Layer 6 of a small transformer language model trained on English Wikipedia (9 layers, counted from 0, width 96).
A neuron adds its activation times its output weights to the MLP's output. To switch it off is to set its activation to zero at one token and run the rest of the model.

Output weights of the MLP neurons that the questions are about. A number n stands for (n - 500) times 0.00088.
n14: 355,416,519,492,399,580,663,267,764,378,379,580,599,497,500,454,579,611,552,276,602,136,402,502,532,375,640,494,809,633,361,776,445,516,599,501,444,407,328,686,172,546,662,669,734,366,417,401,558,573,520,483,594,539,395,543,543,508,532,345,508,557,410,689,383,411,521,578,628,740,732,439,413,301,405,572,619,433,385,604,432,517,630,679,408,391,269,685,455,542,326,494,294,547,304,642
n22: 435,172,191,469,750,460,380,709,625,185,587,411,630,251,576,400,573,566,373,422,504,298,355,599,402,464,680,652,438,537,372,621,753,430,432,339,560,373,400,257,415,659,360,769,653,706,857,421,539,223,386,516,558,623,552,287,205,755,560,459,478,508,592,359,230,951,448,454,641,516,737,599,595,518,549,221,532,556,356,455,342,560,397,569,759,539,560,583,273,484,735,352,712,380,644,660
n43: 457,586,440,653,626,450,607,617,590,125,288,561,694,558,632,596,549,682,562,556,500,640,575,496,474,240,380,660,447,480,651,361,376,540,518,537,482,541,713,481,671,230,299,622,287,635,639,373,431,472,288,497,221,497,495,388,511,334,649,515,433,328,345,708,492,562,371,462,643,534,877,555,467,488,440,432,315,684,462,429,545,572,566,397,474,456,476,660,440,549,495,510,476,425,584,491
n87: 451,500,390,572,271,351,704,533,410,445,699,329,240,367,478,664,387,410,446,564,590,463,573,355,370,626,493,431,544,494,410,431,750,540,559,602,512,537,737,529,680,277,565,464,294,541,564,608,413,636,497,619,504,308,733,611,685,479,651,699,520,382,561,517,533,546,234,570,733,387,470,377,489,419,490,611,178,470,708,370,540,239,574,526,722,321,526,734,623,520,562,388,426,415,504,314
n104: 432,500,660,681,364,430,359,622,668,386,337,723,466,406,276,417,594,234,577,721,436,703,660,674,704,301,455,400,312,482,379,510,442,417,275,384,476,595,573,563,833,359,800,248,542,802,491,623,341,576,389,227,265,466,713,511,522,550,209,460,573,568,320,609,428,608,455,344,463,286,198,504,831,534,505,349,445,628,661,277,634,648,378,562,490,473,387,567,683,624,664,873,443,524,311,553
n133: 229,659,477,357,613,432,716,559,500,465,567,467,481,450,368,532,338,562,670,315,608,577,611,413,844,595,189,517,511,505,623,643,446,377,569,490,690,595,395,584,665,593,598,539,661,345,439,470,396,527,633,311,246,433,458,528,711,482,408,572,655,574,656,727,225,451,549,425,480,344,669,451,167,651,527,726,266,494,413,468,450,700,437,494,395,364,376,385,574,442,444,317,440,603,569,564
n158: 253,549,517,528,569,567,509,432,410,760,345,120,559,489,517,413,784,393,393,573,570,767,714,620,509,405,395,476,518,401,565,476,452,600,453,521,572,466,335,382,490,370,412,435,571,304,361,401,662,203,623,486,494,497,476,534,590,598,391,548,624,480,556,325,556,571,610,504,550,692,388,462,491,497,370,602,426,545,359,341,437,503,675,643,490,676,618,612,388,523,481,710,485,532,549,512
n186: 490,412,235,523,445,508,475,509,725,320,593,424,793,496,607,418,498,579,645,295,395,465,408,636,624,385,502,549,545,352,464,547,578,734,233,477,661,465,442,503,542,513,423,570,423,392,510,550,577,498,614,347,432,517,539,644,457,440,555,575,467,577,371,732,557,366,341,260,622,405,632,618,621,587,480,521,480,620,618,656,456,570,560,551,563,692,334,483,443,355,426,306,386,290,601,549
n219: 551,477,691,443,505,560,332,538,613,977,464,536,325,524,527,480,640,579,594,384,436,329,653,105,83,518,391,433,498,547,443,473,396,518,672,706,530,681,482,483,235,431,450,479,401,382,655,249,383,342,381,455,424,358,542,483,331,888,510,422,502,695,594,636,591,549,605,621,230,499,456,551,601,479,289,412,482,525,542,460,473,369,552,185,549,322,567,659,573,783,418,588,942,558,824,391
n224: 726,651,403,646,445,709,528,109,672,388,393,536,416,492,393,468,309,224,737,625,453,149,477,572,557,368,638,543,449,595,507,420,638,634,484,575,346,387,408,381,380,676,452,636,478,511,598,813,474,350,585,417,563,569,417,425,245,392,488,430,485,368,609,660,582,366,294,428,378,350,455,633,716,603,602,731,582,504,459,658,445,710,533,695,224,443,475,522,523,497,533,490,737,504,486,478
n228: 364,497,391,596,308,539,549,423,638,268,456,584,364,562,500,515,690,581,461,358,618,650,433,415,572,588,582,422,518,516,724,398,470,613,609,545,498,440,530,310,492,549,574,531,648,576,686,416,545,589,605,634,523,468,449,390,224,387,608,354,480,572,612,837,451,793,558,194,540,511,549,410,624,560,499,316,428,437,581,470,373,628,625,408,352,539,508,301,639,440,528,571,413,448,350,444
n230: 588,392,528,520,521,584,398,632,573,579,422,560,517,595,472,511,297,445,630,520,441,574,563,660,640,352,570,432,542,381,423,632,445,372,336,448,597,572,388,533,481,484,505,726,507,523,631,536,568,574,705,412,543,453,502,661,444,345,659,406,280,522,497,474,636,266,376,507,537,424,547,655,534,379,516,366,676,664,489,538,571,451,574,674,355,392,291,494,521,472,476,532,259,349,458,325
n352: 472,495,578,499,410,580,321,522,564,608,344,426,340,349,357,346,698,301,616,488,672,569,326,316,427,335,490,634,580,721,613,720,547,599,440,407,448,428,525,551,301,355,503,441,551,275,528,546,630,344,493,424,450,297,750,348,608,636,529,648,478,735,476,354,563,403,400,547,490,548,713,289,289,318,659,446,551,588,622,546,548,672,491,629,516,600,652,666,294,664,483,635,531,372,550,471
n370: 397,320,614,600,598,462,397,434,349,844,487,500,590,560,523,478,439,376,371,534,436,498,319,507,774,413,593,444,337,426,676,665,587,417,515,645,465,344,534,518,494,622,492,522,574,664,520,480,620,410,496,559,585,376,504,584,617,366,367,412,454,398,406,253,555,467,365,474,588,412,292,447,365,560,450,484,495,537,632,546,552,340,680,455,622,356,699,487,386,430,526,695,463,594,436,590
n371: 562,366,402,383,428,632,482,207,833,260,413,488,670,729,644,448,633,233,366,356,426,747,542,149,904,429,813,560,725,465,488,473,641,361,198,160,699,376,625,749,248,286,426,154,440,203,174,430,314,641,481,487,797,730,638,664,533,586,138,637,623,715,418,442,350,299,733,537,607,422,245,538,156,107,729,396,848,469,743,620,392,754,873,355,690,713,600,451,478,427,471,714,534,495,603,453
n380: 365,396,670,473,463,455,436,378,476,580,211,378,549,536,809,442,376,578,476,403,570,520,539,532,464,486,371,637,525,522,572,634,278,382,515,613,557,498,400,593,501,348,271,411,624,530,627,663,520,443,730,558,641,458,394,463,360,540,305,690,577,734,347,585,507,469,514,472,482,572,238,634,676,511,508,537,579,480,534,556,325,383,683,663,482,535,636,510,484,503,418,645,462,473,557,290

Each question names a token from some text and the token that comes next. It shows the activations a of the neurons there, in the order above. A number n stands for (n - 500) times 0.0088.

Then comes g, the gradient of the next token's log-probability with respect to the MLP's output, scaled to length 1. A neuron's effect is roughly proportional to its activation times (output weights . g). A number n stands for (n - 500) times 0.00086.

" C", then "iti"
a: 489,498,497,481,500,483,485,481,482,500,481,487,482,660,500,535
g: 461,472,368,531,705,465,544,311,505,389,457,477,448,601,785,305,444,356,278,267,629,474,608,443,507,708,591,612,787,560,685,316,501,590,296,258,480,559,583,590,325,422,443,552,495,655,296,387,415,585,355,564,565,519,500,442,527,545,505,490,506,574,330,599,518,569,517,436,685,464,457,356,427,498,634,715,658,536,484,638,404,663,649,481,591,515,387,398,579,524,518,544,274,303,445,588
Which neuron, switched off, lowers the next token's probability most? n219

" In", then "és"
a: 483,490,489,496,483,502,488,496,586,499,587,481,494,672,481,488
g: 620,509,408,347,685,454,374,574,541,762,616,244,378,404,274,606,578,711,362,672,536,401,452,380,377,593,331,337,484,582,640,549,497,696,649,393,549,688,574,468,520,546,465,452,448,381,608,489,514,374,561,521,306,496,532,599,324,580,582,470,530,514,600,523,393,427,383,429,510,758,746,487,705,511,343,433,545,481,498,531,724,386,404,367,593,278,502,498,544,430,451,273,623,372,653,498
Which neuron, switched off, lowers the next token's probability most? n219

" hur", then "d"
a: 482,533,495,605,499,488,493,497,500,489,498,482,526,606,500,491
g: 440,391,431,483,458,694,274,587,616,513,335,493,307,460,436,538,615,649,669,435,400,452,611,587,409,327,679,806,590,521,658,624,466,537,448,605,318,402,508,319,615,232,338,491,368,555,495,659,692,581,446,520,641,489,481,468,636,552,268,635,282,422,528,460,447,602,546,406,683,450,442,660,516,563,576,433,295,635,418,276,437,606,409,449,641,521,523,620,585,635,593,330,386,513,407,454
Which two neurons, each switched off alone, lower its probability most, in order? n87, n22

" July", then " 2025"
a: 494,489,488,496,497,481,481,498,496,487,532,488,583,483,481,482
g: 375,478,566,471,472,348,584,538,672,533,396,462,494,605,654,453,387,423,665,589,448,550,362,413,548,637,517,415,635,482,459,629,452,476,517,237,345,370,684,368,433,338,563,287,462,586,359,545,378,558,405,354,595,674,472,577,620,695,471,405,727,543,658,356,567,358,364,830,549,453,333,404,425,463,416,417,543,355,530,346,423,539,584,525,518,815,589,565,500,591,369,818,395,541,515,589
Which neuron, switched off, lowers the next token's probability most? n352

" a", then " result"
a: 488,500,494,497,535,484,488,487,483,494,481,492,495,514,679,482
g: 444,494,581,521,400,394,437,494,531,719,466,451,599,528,427,567,439,503,370,526,462,688,483,260,491,226,458,628,631,459,663,578,562,526,492,572,654,299,549,314,420,449,217,470,394,572,609,460,491,484,744,432,538,452,533,553,721,488,433,634,655,402,576,379,501,376,548,492,354,275,396,410,363,245,525,435,816,413,561,674,487,462,787,474,662,479,515,561,489,493,412,670,368,471,681,612
Which neuron, switched off, lowers the next token's probability most? n371

" not", then "ation"
a: 499,605,487,481,545,500,632,481,500,492,492,488,534,712,491,537
g: 689,486,495,545,603,796,499,462,450,446,590,482,428,438,453,394,619,352,456,619,604,629,486,612,352,659,502,430,491,517,560,489,273,580,528,479,570,465,402,633,583,541,467,567,179,550,482,391,281,501,533,325,394,544,770,424,561,379,402,636,384,428,537,335,576,688,519,434,353,680,586,505,250,250,483,520,646,665,408,483,143,501,652,444,508,544,514,559,394,627,608,636,637,508,384,537
Which neuron, switched off, lowers the next token's probability most? n158

"Ar", then "rim"
a: 485,492,495,623,500,499,489,484,484,490,492,490,498,633,484,482
g: 499,467,517,664,446,457,534,493,571,766,563,430,413,337,199,399,686,667,402,461,504,465,559,754,416,357,435,273,527,462,371,322,600,401,609,306,580,485,525,636,486,761,361,481,507,457,703,314,635,170,440,487,510,492,483,637,521,395,518,511,662,440,587,473,416,364,462,617,404,595,654,495,476,418,341,551,566,443,454,614,710,393,611,450,685,524,444,594,462,525,659,411,727,493,377,476
Which neuron, switched off, raises the next token's probability most? n219

" section", then "."
a: 496,481,527,498,497,491,481,482,500,482,485,502,481,650,500,575
g: 721,408,598,745,586,666,569,376,386,512,539,467,577,553,587,440,435,525,536,495,400,406,486,541,564,471,492,601,568,512,575,296,428,408,615,578,594,598,723,347,622,694,366,631,457,412,412,559,327,355,544,553,525,419,321,682,495,313,148,371,513,389,442,610,275,658,546,420,469,337,528,406,448,432,650,532,548,408,671,423,410,629,362,606,432,473,361,587,719,487,479,334,755,481,679,368
Which neuron, switched off, raises the next token's probability most? n224

" letters", then " are"
a: 498,481,646,500,500,492,484,538,500,506,486,494,486,575,498,526
g: 388,460,336,502,520,469,743,328,524,485,619,585,632,370,433,407,312,474,418,537,383,544,553,422,506,443,536,539,592,694,451,303,629,628,309,527,686,321,586,393,456,610,432,464,557,476,550,503,513,581,452,578,594,662,602,380,639,386,506,457,615,780,721,295,418,366,406,561,393,486,573,603,313,543,714,429,598,282,344,720,339,565,501,309,559,637,689,422,526,413,395,371,735,496,506,390
Which neuron, switched off, raises the next token's probability most? n43

" Gar", then "c"
a: 494,484,498,494,500,481,481,498,499,487,593,481,503,771,499,481
g: 506,447,587,591,461,704,442,497,555,298,703,568,422,702,720,594,641,617,562,428,563,436,588,334,528,373,402,379,510,810,622,389,463,516,185,540,563,632,562,461,525,585,492,511,463,440,415,681,513,637,472,559,359,324,530,531,355,643,479,258,372,670,322,614,440,701,683,457,377,530,449,647,541,515,482,433,489,423,355,241,559,557,284,472,284,566,298,522,458,530,518,513,610,538,475,400
Which neuron, switched off, lowers the next token's probability most? n228

" her", then " to"
a: 489,484,488,492,481,489,492,489,485,531,497,497,485,574,488,482
g: 454,459,431,714,555,566,573,225,439,607,414,425,722,514,379,520,444,639,574,503,354,473,449,678,660,268,368,367,587,382,442,481,508,613,562,501,349,496,450,612,618,582,440,710,513,413,316,462,584,565,560,498,382,407,475,538,253,475,672,593,379,576,333,572,353,652,550,385,448,436,838,523,498,585,623,227,532,699,416,438,433,646,504,540,441,336,430,672,450,472,466,314,466,668,612,675
Which neuron, switched off, lowers the next token's probability most? n224

" (", then "-"
a: 481,491,494,482,481,489,481,482,500,481,490,500,484,491,500,481
g: 497,640,458,476,437,396,502,606,574,332,546,543,530,433,430,495,833,525,558,377,437,677,558,563,546,555,400,512,451,305,802,605,542,537,440,543,420,446,568,624,533,275,379,566,415,183,418,319,446,658,277,388,574,519,479,674,413,600,497,479,487,630,380,680,543,502,673,300,511,571,733,627,537,591,649,509,475,561,321,329,518,360,441,481,469,511,447,791,540,473,256,378,406,500,410,598
Which neuron, switched off, lowers the next token's probability most? n224

" Ind", then "oor"
a: 495,500,498,661,497,498,481,485,483,499,499,518,522,746,500,501
g: 535,297,676,518,713,609,533,672,407,545,454,765,497,280,493,402,459,279,356,481,473,485,547,552,664,496,375,427,392,511,475,353,504,514,409,622,484,604,459,285,281,705,449,641,459,637,345,545,418,653,494,220,618,456,586,329,602,544,528,307,484,618,459,410,761,427,416,429,490,571,451,412,337,525,675,559,617,476,608,367,562,633,624,543,401,490,684,528,523,543,494,542,297,569,720,339
Which neuron, switched off, raises the next token's probability most? n87

" is", then " based"
a: 490,595,482,496,635,481,487,500,494,482,493,498,495,495,483,499
g: 511,467,305,469,342,553,680,447,428,485,621,647,427,514,550,477,517,623,595,474,395,366,526,574,328,332,453,185,573,314,309,587,447,682,500,262,489,596,623,632,361,486,570,722,467,232,571,509,570,463,466,692,513,472,349,493,307,606,335,238,637,525,252,495,577,527,401,460,506,598,455,437,634,477,586,390,641,744,697,567,512,593,677,523,559,614,516,510,646,454,530,455,381,584,628,487
Which neuron, switched off, raises the next token's probability most? n104

" The", then " lit"
a: 485,489,495,488,481,487,481,483,486,482,481,494,499,496,484,485
g: 545,468,540,306,518,397,188,701,514,451,417,471,684,421,319,562,530,391,358,550,490,521,651,475,407,296,581,410,654,577,534,551,460,547,387,641,522,563,381,468,477,403,657,528,534,454,720,843,405,634,344,629,428,450,345,444,476,782,462,391,554,421,436,406,431,584,345,314,477,311,462,439,640,765,739,413,475,698,534,525,622,417,526,539,562,425,605,412,636,578,589,572,354,446,514,383
Which neuron, switched off, raises the next token's probability most? n104

" running", then " 13"
a: 489,814,484,492,483,481,483,491,500,492,482,489,482,491,500,490
g: 666,576,559,658,491,519,515,527,586,344,481,499,362,229,394,473,552,381,676,579,616,466,506,647,572,526,674,574,503,543,398,427,338,494,579,751,547,425,490,485,432,502,228,219,451,545,664,542,521,384,428,485,406,719,628,493,440,481,428,511,331,391,531,613,478,484,528,590,558,548,283,521,618,479,544,252,714,612,270,486,448,305,601,784,677,437,536,385,392,485,567,568,292,703,389,467
Which two neurons, each switched off alone, lower its probability most, in order? n22, n133

" and", then " she"
a: 484,569,493,500,489,486,482,488,494,499,493,500,495,540,491,488
g: 305,368,605,342,509,638,717,469,384,598,405,554,617,689,508,530,494,639,370,689,532,725,330,510,423,349,464,435,463,517,386,391,447,492,545,650,415,446,457,339,323,531,427,560,547,341,492,653,409,508,561,390,473,455,434,691,453,351,699,478,281,497,376,496,794,390,353,478,539,465,505,555,374,751,640,474,381,492,491,434,306,466,557,639,599,400,533,646,620,878,492,389,585,624,503,476
Which neuron, switched off, raises the next token's probability most? n22

" seconds", then " in"
a: 498,491,636,493,555,483,484,481,500,663,497,500,493,482,500,492
g: 355,684,239,499,402,450,627,547,518,428,726,350,464,525,581,692,400,437,511,640,447,349,421,666,407,664,429,564,457,482,370,398,600,633,536,376,531,431,493,432,540,450,569,620,333,481,509,538,791,576,483,468,475,530,619,396,332,406,604,673,341,435,342,515,566,172,323,470,443,402,502,679,726,347,305,490,593,489,594,524,718,520,522,599,546,478,471,518,722,477,627,687,319,358,591,432
Which two neurons, each switched off alone, lower its probability most, in order? n224, n43

" also", then " written"
a: 497,545,481,499,670,494,484,491,497,499,487,498,486,522,488,483
g: 647,519,407,453,329,510,459,403,777,532,692,632,419,298,473,612,410,495,530,308,342,455,711,244,569,515,534,611,520,456,570,455,364,702,547,355,502,588,533,472,412,287,772,434,465,426,617,413,402,443,558,478,521,442,508,580,451,672,328,428,546,516,307,669,640,496,461,547,650,705,494,424,581,638,499,261,513,569,533,670,520,474,344,682,312,446,548,375,588,454,755,444,471,522,502,261
Which neuron, switched off, lowers the next token's probability most? n104

" on", then " 25"
a: 481,483,482,500,500,545,482,494,489,485,557,495,486,553,486,485
g: 506,509,480,395,495,590,410,252,563,596,513,401,515,442,461,490,449,481,688,374,406,496,606,622,683,536,603,441,485,446,239,529,534,686,445,476,585,289,569,495,276,466,292,263,226,454,440,488,588,462,642,231,526,442,757,799,580,449,407,558,471,547,498,473,538,551,554,599,606,474,186,459,488,594,543,513,552,773,517,556,509,478,796,593,557,607,520,529,350,529,479,596,313,430,564,529
Which neuron, switched off, raises the next token's probability most? n228

" mark", then "s"
a: 496,554,483,493,500,486,481,502,500,492,481,483,632,723,500,615
g: 333,447,388,611,553,393,732,420,399,530,554,591,713,451,606,165,629,589,569,826,363,480,429,564,434,410,630,451,434,548,511,647,652,615,609,707,434,574,405,496,539,537,483,519,539,579,427,502,421,429,697,493,323,682,558,621,461,432,467,478,541,279,537,224,450,522,557,545,319,490,486,749,397,403,642,288,308,274,420,541,329,517,565,524,453,603,534,476,521,530,320,533,470,429,462,684
Which neuron, switched off, raises the next token's probability most? n352

" She", then " became"
a: 492,486,481,490,688,485,483,493,492,544,495,495,481,485,495,490
g: 610,490,489,538,456,554,363,525,399,565,506,407,648,479,469,493,876,480,444,312,620,532,379,665,518,280,311,709,290,481,506,385,570,524,479,511,466,571,334,581,587,460,400,405,516,564,495,609,357,532,824,559,371,411,532,574,484,225,435,544,342,641,452,586,534,509,541,496,394,371,575,646,624,534,415,645,603,441,530,506,610,521,504,563,225,454,325,682,374,345,805,538,544,426,361,639
Which neuron, switched off, lowers the next token's probability most? n104

" had", then " a"
a: 484,596,485,495,570,481,485,481,497,481,500,499,494,524,484,481
g: 577,559,424,289,438,493,466,468,534,410,386,350,610,511,636,453,567,469,575,458,588,271,470,352,450,874,614,353,573,679,513,246,369,415,288,596,536,504,385,560,400,543,487,613,565,377,508,692,751,340,513,489,583,437,324,557,437,706,663,507,472,570,412,391,664,607,520,305,328,465,507,436,705,473,299,397,435,713,519,544,668,490,445,592,691,606,511,509,638,499,561,620,377,412,373,449
Which neuron, switched off, raises the next token's probability most? n104

" are", then " indic"
a: 481,493,482,495,536,485,528,486,499,485,494,498,492,642,488,492
g: 606,514,435,566,387,423,467,569,488,581,475,495,466,421,427,504,388,511,497,553,434,589,646,536,400,259,523,630,395,552,358,388,355,422,738,677,585,491,470,498,429,461,475,443,400,695,702,330,369,624,772,334,495,604,580,489,492,625,269,216,681,268,568,595,273,314,501,618,480,509,565,692,300,343,538,414,502,315,582,731,544,415,566,503,603,376,509,555,579,433,545,559,631,642,508,716
Which neuron, switched off, lowers the next token's probability most? n370

"ing", then " of"
a: 495,486,487,500,488,481,485,575,500,484,493,500,490,665,500,516
g: 253,540,365,485,426,557,472,516,488,676,446,424,763,382,570,479,546,559,422,459,632,635,596,759,479,130,413,550,593,638,481,783,459,653,387,415,206,388,491,518,429,477,495,396,435,359,633,273,527,560,628,444,461,455,472,390,581,598,657,619,627,532,461,593,616,437,424,352,578,636,605,529,447,634,456,367,302,746,522,504,575,387,469,425,480,455,400,602,388,332,489,690,494,645,451,428
Which neuron, switched off, lowers the next token's probability most? n186

" page", then ","
a: 500,481,486,487,500,486,519,513,489,483,492,532,497,521,497,546
g: 646,393,512,552,550,554,468,465,484,372,517,776,639,495,412,402,387,533,689,455,305,528,712,459,679,350,444,543,400,417,439,350,476,560,468,754,304,550,355,557,626,460,455,432,403,460,562,611,463,486,724,546,630,473,474,655,458,546,618,530,488,507,591,547,426,277,484,657,374,346,490,767,211,594,521,334,481,477,567,693,291,531,598,440,666,569,586,515,455,478,453,363,457,489,125,592
Which neuron, switched off, lowers the next token's probability most? n230

" Catal", then "an"
a: 490,500,498,498,500,491,497,484,485,495,485,611,485,728,500,499
g: 260,455,709,660,472,584,696,304,548,422,452,343,538,415,550,494,431,456,596,509,589,548,587,563,339,773,375,421,332,377,474,502,597,404,464,471,661,557,626,664,469,441,458,605,600,589,507,571,253,647,358,559,597,533,627,444,485,382,534,682,508,402,503,430,451,648,412,487,501,456,500,678,465,252,287,329,427,587,454,340,493,656,506,442,401,730,581,491,617,123,559,568,689,583,419,465
Which neuron, switched off, raises the next token's probability most? n370

" comp", then "eting"
a: 500,495,481,741,499,494,483,502,500,488,496,486,482,692,487,493
g: 365,436,647,439,481,438,538,599,414,454,338,287,323,502,553,583,283,454,434,521,505,589,433,440,564,539,531,739,507,479,338,188,454,494,356,550,383,547,286,645,543,493,502,551,657,559,627,787,628,713,541,664,631,505,540,439,702,546,634,471,283,543,375,505,324,477,407,608,504,285,611,457,335,551,535,631,618,392,508,454,460,528,704,246,455,536,585,617,487,587,771,392,446,456,402,540
Which neuron, switched off, lowers the next token's probability most? n87

"rim", then "ada"
a: 485,497,481,545,500,483,491,517,500,492,538,633,488,657,500,494
g: 633,353,345,256,530,407,447,694,511,412,573,473,586,426,344,424,374,653,543,650,408,571,551,637,472,315,540,379,582,546,646,496,455,484,557,355,784,572,560,587,671,460,407,496,444,408,576,542,517,314,644,439,442,462,740,365,244,399,525,692,502,580,276,454,494,742,329,429,315,527,644,650,676,386,616,489,687,505,346,446,565,661,457,455,432,323,502,444,587,569,420,329,481,683,542,540
Which neuron, switched off, raises the next token's probability most? n370

" he", then " took"
a: 482,489,481,487,692,495,481,492,481,488,490,488,533,534,488,482
g: 648,429,287,593,543,553,246,541,444,583,412,569,450,388,569,581,657,391,373,487,465,454,442,650,628,321,428,683,212,326,300,558,625,635,743,403,383,435,337,617,513,491,444,559,510,787,475,546,665,480,673,587,414,362,573,513,539,430,556,388,187,450,286,651,389,409,567,623,561,476,553,398,580,509,594,545,681,528,527,364,501,520,459,524,482,547,277,646,499,470,758,480,548,523,428,567
Which neuron, switched off, lowers the next token's probability most? n104

"o", then " ("
a: 495,493,491,499,495,486,561,483,500,495,503,485,498,746,500,694
g: 639,657,487,446,549,391,514,339,583,625,515,472,551,481,546,362,550,475,567,518,410,572,733,453,162,515,546,645,644,600,610,345,346,694,409,457,441,296,480,433,249,305,553,527,444,366,507,569,471,449,738,592,646,589,510,423,464,383,547,264,441,589,411,405,437,431,572,733,503,542,628,853,699,432,359,401,543,635,351,488,544,491,419,446,512,456,405,397,508,707,478,405,693,458,603,373
Which neuron, switched off, lowers the next token's probability most? n380

" Or", then "name"
a: 596,500,499,490,500,717,494,498,484,499,542,483,494,622,497,481
g: 452,651,668,316,741,255,458,583,473,602,308,470,454,291,390,393,479,514,278,678,472,628,497,501,575,621,642,664,391,553,542,451,520,491,592,349,569,492,480,505,579,453,712,359,569,394,432,303,534,801,537,597,381,685,310,542,598,324,512,686,444,637,445,506,416,394,545,368,571,561,661,719,400,580,289,524,412,700,400,492,493,519,391,612,386,546,429,397,473,541,427,336,421,664,423,580
Which neuron, switched off, lowers the next token's probability most? n133

"s", then " party"
a: 488,493,556,499,481,500,512,483,500,482,481,496,481,715,500,497
g: 507,485,509,469,620,344,605,670,556,485,458,417,159,559,448,519,494,545,535,525,536,525,262,580,242,649,374,628,564,330,505,250,593,408,742,473,607,600,668,332,582,381,559,326,415,495,387,552,553,586,672,326,624,586,532,649,630,558,431,626,578,517,323,479,657,617,308,459,438,463,477,317,508,465,441,328,436,633,520,279,473,557,556,360,475,547,487,378,536,591,629,579,350,790,586,611
Which neuron, switched off, lowers the next token's probability most? n224

".", then "\n\n"
a: 655,485,506,498,489,510,481,482,496,568,493,498,481,487,495,516
g: 655,477,466,512,453,568,501,354,530,566,724,488,711,415,430,549,356,482,504,587,457,507,579,804,617,330,456,453,398,538,406,699,533,432,397,530,394,633,604,407,241,527,330,687,433,475,489,465,556,606,587,462,575,437,366,498,639,479,337,684,378,527,673,606,404,357,606,762,449,401,307,612,369,388,313,166,618,396,358,501,465,533,571,538,524,417,440,447,599,478,417,538,661,771,416,619
Which neuron, switched off, lowers the next token's probability most? n14

" Athletics", then " Championships"
a: 496,500,495,482,481,498,482,508,500,498,499,482,485,725,500,520
g: 371,425,796,599,538,449,666,749,556,662,572,605,457,503,325,429,520,306,674,536,603,580,597,405,335,472,610,632,440,693,434,522,391,375,418,680,591,498,597,303,526,396,682,704,528,396,428,500,629,536,637,458,399,679,431,442,506,388,512,575,416,380,668,478,760,412,568,692,261,610,419,295,392,475,319,490,418,405,428,469,412,387,582,535,585,408,434,416,457,628,391,538,562,334,364,347
Which neuron, switched off, lowers the next token's probability most? n370

" child", then " he"
a: 499,497,489,495,484,481,523,484,497,537,481,491,481,491,499,536
g: 551,331,645,573,532,616,523,533,641,326,388,338,537,719,609,664,535,482,319,549,520,517,371,564,469,413,477,643,344,707,634,361,451,631,500,525,324,453,332,465,528,483,439,518,624,615,510,553,412,598,434,521,425,425,517,552,539,493,503,396,266,635,489,464,537,227,230,577,609,341,484,623,329,584,417,371,619,572,508,457,278,466,411,776,515,390,557,387,363,860,574,441,540,651,593,660
Which neuron, switched off, lowers the next token's probability most? n224

" metres", then " hur"
a: 483,497,492,487,481,481,499,527,495,481,492,483,481,508,500,488
g: 578,553,713,536,596,256,481,775,590,559,478,727,261,517,416,546,454,446,361,524,413,373,340,413,363,513,604,545,420,591,553,608,387,395,491,480,536,518,610,434,453,445,616,596,556,682,492,316,512,583,210,514,643,619,470,268,518,677,666,376,635,320,537,567,632,486,522,836,550,452,285,415,487,452,447,565,328,389,564,324,518,499,473,457,632,669,566,572,298,597,360,363,557,473,507,495
Which neuron, switched off, raises the next token's probability most? n186

" of", then " the"
a: 490,482,488,499,485,499,486,485,495,484,483,499,496,539,483,483
g: 565,586,578,585,346,545,588,500,593,490,382,501,517,216,784,438,578,315,546,279,610,506,513,723,272,480,315,571,685,574,643,450,491,541,627,393,323,361,327,594,541,574,530,586,556,313,514,616,548,537,345,633,573,600,278,357,305,509,683,463,473,615,589,650,433,382,481,316,443,443,814,476,533,635,421,396,514,515,491,271,319,631,464,595,629,433,489,468,567,406,556,554,445,446,525,591
Which neuron, switched off, raises the next token's probability most? n370

" C", then "ima"
a: 496,491,499,482,500,496,484,495,499,500,487,498,484,843,500,483
g: 300,459,618,287,573,453,424,442,316,595,510,210,451,492,367,512,399,531,465,344,608,538,631,512,391,493,574,577,558,506,551,652,600,528,844,471,513,314,614,503,500,401,495,428,579,558,659,394,577,514,357,555,550,554,313,425,720,450,357,586,472,532,700,272,457,575,364,374,571,387,513,571,690,421,460,421,630,645,414,678,541,460,566,611,216,371,559,580,636,278,631,396,545,457,572,737
Which neuron, switched off, lowers the next token's probability most? n370

"de", then " University"
a: 489,496,498,500,483,498,495,495,500,494,499,483,486,932,500,492
g: 433,566,484,557,318,394,471,821,375,260,359,371,459,569,654,586,476,338,540,443,627,722,467,478,623,519,411,704,527,498,514,436,450,437,393,451,445,620,631,409,401,513,578,363,668,598,512,381,640,663,677,420,454,502,511,473,632,656,598,398,522,533,454,442,588,483,528,523,375,328,305,521,293,459,559,673,525,359,626,82,367,445,559,509,497,391,647,557,454,566,533,745,440,706,544,389
Which neuron, switched off, lowers the next token's probability most? n370